Layer 4 of a small transformer language model trained on English Wikipedia (9 layers, counted from 0, width 128).
A neuron adds its activation times its output weights to the MLP's output. To switch it off is to set its activation to zero at one token and run the rest of the model.

Output weights of the MLP neurons that the questions are about. A number n stands for (n - 500) times 0.0004.
n27: 549 613 176 496 500 672 761 380 398 651 472 436 477 532 480 654 325 490 462 280 444 390 460 449 490 567 528 407 441 326 595 449 370 551 547 541 752 682 526 395 408 750 513 614 527 600 602 314 423 686 374 700 377 556 493 464 645 860 279 523 441 571 439 482 317 317 412 572 507 315 662 571 620 477 459 463 468 415 322 408 415 493 651 436 321 405 649 514 379 456 401 647 572 533 321 584 556 399 534 628 655 532 405 362 347 503 443 611 516 454 593 559 494 447 576 569 621 544 497 538 521 514 371 590 471 436 445 407
n33: 559 489 458 598 598 566 392 460 515 492 480 588 408 408 615 558 532 471 467 587 572 456 360 483 469 540 561 519 473 409 536 482 548 600 437 500 581 520 573 502 544 524 527 406 495 576 520 578 362 666 491 555 502 462 544 427 500 466 422 314 553 391 520 428 517 421 408 504 593 492 541 564 443 476 581 472 433 511 402 458 454 492 399 526 550 518 450 490 487 498 510 587 483 461 476 461 504 437 540 576 598 491 515 478 496 466 454 525 379 539 381 494 562 504 469 641 388 496 494 395 462 502 481 549 599 464 456 532
n95: 482 456 506 379 436 442 613 410 480 543 530 391 654 461 551 488 466 591 566 406 528 524 549 435 518 513 381 477 517 438 492 452 531 513 612 546 513 534 616 418 447 414 514 444 536 452 471 545 490 547 528 534 454 527 441 568 609 498 466 482 495 500 584 518 533 546 457 544 493 422 574 509 464 578 567 483 472 524 562 502 443 530 538 502 508 360 475 426 498 445 628 511 425 578 970 428 455 613 490 502 478 398 491 441 455 487 466 603 540 358 536 502 577 520 512 443 551 468 428 546 413 463 474 498 415 443 508 516
n194: 433 311 484 631 492 652 650 681 567 420 551 466 426 553 480 320 448 595 479 441 546 696 339 279 583 504 354 531 479 307 553 641 521 794 783 723 611 384 615 349 634 504 625 504 507 500 484 343 303 544 496 508 455 458 551 385 470 133 398 397 390 512 573 445 500 357 759 369 662 173 543 383 737 581 569 428 590 374 420 363 391 586 237 508 476 605 524 550 393 273 623 541 586 469 308 145 404 658 798 362 431 638 748 660 738 412 625 359 434 514 427 463 473 382 739 828 504 536 585 488 398 696 316 457 322 500 463 597
n319: 551 558 342 562 528 549 458 491 542 505 500 581 404 429 566 507 493 454 509 486 401 338 422 507 479 525 582 530 491 540 457 431 528 580 596 589 449 361 500 495 630 402 428 381 516 612 427 588 474 536 507 570 598 448 619 512 475 473 486 569 456 466 455 533 496 389 591 541 445 589 406 514 350 554 383 466 382 647 520 482 548 391 394 635 536 609 493 685 528 525 583 569 387 507 409 594 467 616 596 349 440 547 493 541 589 511 439 539 310 536 469 542 586 479 428 471 398 450 421 463 493 460 294 454 537 518 507 504
n323: 389 701 545 522 638 442 422 387 631 506 589 692 331 599 630 354 404 525 355 556 450 427 426 476 612 461 506 583 500 412 409 506 546 412 609 494 326 543 404 542 298 479 347 438 551 386 739 652 444 518 335 494 531 481 649 560 621 455 576 526 448 645 418 428 429 521 521 506 532 431 695 623 529 448 576 640 299 582 592 477 458 371 454 554 286 397 394 460 500 421 494 688 326 520 368 606 503 458 458 431 497 483 479 568 710 437 463 466 451 349 408 438 380 344 552 512 617 794 632 663 604 522 581 532 388 488 442 456
n338: 597 634 297 549 364 534 421 493 565 368 335 542 519 459 503 639 663 303 534 586 695 556 532 406 531 377 459 394 456 485 597 324 500 665 772 631 464 686 398 463 343 398 516 434 431 370 558 665 590 370 461 393 584 375 442 712 699 487 370 510 523 513 542 514 304 320 640 527 559 449 599 407 407 357 396 638 589 571 417 500 413 639 507 465 417 476 517 472 569 466 551 274 436 413 256 569 459 427 476 541 539 289 366 586 317 487 332 384 320 572 310 534 589 559 514 682 344 497 643 592 779 579 506 700 573 553 342 595

Each question names a token from some text and the token that comes next. It shows the activations a of the neurons there, in the order above. A number n stands for (n - 500) times 0.02.

Then comes g, the gradient of the next token's log-probability with respect to the MLP's output, scaled to length 1. A neuron's effect is roughly proportional to its activation times (output weights . g). A number n stands for (n - 500) times 0.00091.

"ed", then "an,"
a: 492 631 500 500 614 515 495
g: 448 276 523 508 644 608 432 672 355 485 431 573 504 540 508 602 572 408 554 401 600 653 547 632 425 441 392 538 568 330 415 650 544 429 712 513 563 458 527 543 633 443 487 487 707 524 347 582 478 449 375 374 395 487 540 411 546 602 555 552 655 428 540 358 564 410 431 438 376 425 443 603 468 487 611 467 508 476 515 654 374 494 435 649 509 621 606 529 551 497 421 457 523 630 600 222 495 425 288 536 510 636 346 624 587 713 361 371 428 526 454 500 383 488 495 471 277 456 618 495 446 631 505 526 529 398 494 516
Which neuron, switched off, lowers the next token's probability most? n33

" France", then " U"
a: 498 577 553 492 595 494 624
g: 500 456 535 567 672 385 594 487 564 572 560 515 498 279 533 434 698 336 367 406 532 695 539 361 547 499 378 420 497 522 608 633 480 455 437 627 480 515 708 468 311 447 437 459 562 422 613 475 525 369 456 451 516 456 511 700 470 496 591 311 415 473 653 686 520 371 482 577 394 617 635 443 405 523 394 524 591 518 467 661 555 508 464 469 536 489 595 374 437 511 336 451 415 545 415 335 508 446 426 406 519 402 503 557 285 551 459 724 471 560 431 517 724 365 479 426 725 518 557 412 522 419 527 625 511 650 476 576
Which neuron, switched off, lowers the next token's probability most? n338

" and", then " an"
a: 498 560 568 496 696 594 493
g: 533 477 581 509 591 418 709 514 537 430 462 516 485 524 460 427 609 487 554 528 521 647 444 536 452 476 531 571 470 547 553 570 533 473 733 680 562 491 582 757 661 503 406 426 571 439 390 292 593 631 503 605 355 480 310 321 387 390 520 730 592 581 323 497 697 441 358 425 435 368 391 475 461 443 335 640 423 594 628 518 554 542 408 477 426 409 486 486 361 348 517 707 542 498 597 519 561 495 421 550 529 522 410 536 425 640 576 510 439 522 435 688 433 586 463 623 442 366 471 363 335 455 502 415 481 525 352 430
Which neuron, switched off, raises the next token's probability most? n323

"ional", then " international"
a: 500 628 495 500 610 499 509
g: 384 622 525 425 638 476 491 494 525 418 567 491 425 468 777 376 495 411 481 402 477 499 463 433 315 661 426 546 493 592 527 587 446 582 361 568 499 464 645 409 453 510 315 684 608 697 464 410 353 544 430 389 604 331 397 618 579 570 512 373 564 536 555 470 552 418 388 486 443 655 451 573 461 647 623 605 524 679 425 456 554 527 496 521 628 481 433 573 445 534 491 756 514 469 501 451 511 529 493 674 408 402 537 459 282 497 440 581 358 421 529 522 471 257 371 448 631 729 376 574 416 451 466 395 542 482 622 514
Which neuron, switched off, lowers the next token's probability most? n33

"aking", then " his"
a: 494 563 530 672 600 511 496
g: 488 666 390 563 514 660 543 360 430 689 491 707 500 428 484 366 620 379 372 380 597 612 376 609 521 610 477 487 405 579 578 439 463 649 513 621 465 533 403 645 462 400 495 527 384 553 421 261 417 480 396 472 437 439 698 442 735 487 502 703 529 510 673 575 470 354 581 458 452 438 665 547 427 583 387 475 350 381 635 509 516 612 610 395 607 533 523 481 582 304 596 401 490 442 490 433 550 539 512 551 455 384 548 388 495 404 403 459 587 561 251 408 352 489 639 519 578 595 503 565 358 524 538 456 531 461 517 540
Which neuron, switched off, lowers the next token's probability most? n194

" c", then "are"
a: 561 593 584 499 612 499 495
g: 631 540 545 535 422 532 464 460 472 479 553 431 487 430 644 397 672 556 494 494 348 536 496 459 451 529 501 602 415 511 622 443 466 496 574 737 542 482 410 361 347 431 453 282 575 493 414 389 455 481 661 596 450 492 441 412 591 524 504 758 544 558 469 502 617 391 380 518 374 495 335 604 482 593 620 499 586 520 668 488 528 384 577 528 549 494 495 527 222 560 499 571 467 575 450 453 345 568 423 387 647 537 240 515 617 677 565 399 554 464 520 464 572 711 505 444 316 498 438 532 505 408 372 586 440 329 743 594
Which neuron, switched off, lowers the next token's probability most? n319

" and", then " TV"
a: 498 603 561 494 633 573 492
g: 546 515 585 419 613 444 356 492 632 464 592 614 447 469 589 469 619 468 427 305 463 417 329 479 632 671 524 415 423 534 475 432 476 350 395 462 421 523 505 295 432 436 543 455 517 596 586 629 514 570 256 328 557 532 636 651 469 501 593 128 530 503 679 439 453 483 656 391 525 531 565 571 393 564 550 509 495 695 641 414 525 470 336 582 663 529 425 597 535 596 393 493 370 504 437 582 460 448 453 272 501 488 556 517 533 481 533 572 616 431 433 597 439 392 596 523 576 652 410 538 492 553 381 547 397 584 546 640
Which neuron, switched off, lowers the next token's probability most? n323

" home", then " town"
a: 725 636 698 493 536 500 497
g: 494 376 490 553 577 694 632 451 502 479 504 595 438 559 560 621 661 348 561 459 338 548 495 249 414 506 469 429 371 594 534 447 416 484 470 588 362 506 367 462 422 480 406 389 512 507 725 430 409 441 387 529 540 468 360 576 567 578 418 442 444 458 795 512 416 381 628 563 428 558 546 519 443 556 607 391 735 505 422 548 545 476 425 396 598 640 609 383 552 521 377 520 542 540 452 476 471 493 402 516 551 395 532 596 401 504 548 548 474 489 592 598 298 555 395 495 797 644 274 564 516 445 634 599 633 531 383 437
Which neuron, switched off, lowers the next token's probability most? n27

" inter", then "est"
a: 516 601 595 656 530 493 636
g: 455 340 412 413 478 500 518 412 501 394 348 443 419 352 341 297 384 627 536 545 391 509 469 331 528 335 422 409 280 604 531 584 429 337 608 646 511 475 638 573 457 545 407 498 600 436 355 456 548 631 552 525 468 590 422 708 528 438 528 538 363 510 563 423 325 488 631 361 507 452 414 377 632 502 506 517 697 599 594 416 532 512 575 515 685 498 506 507 528 479 447 346 510 586 525 506 591 436 609 613 635 724 596 587 649 533 686 470 550 535 450 659 516 627 494 489 485 302 431 576 384 581 435 530 432 616 494 600
Which neuron, switched off, lowers the next token's probability most? n194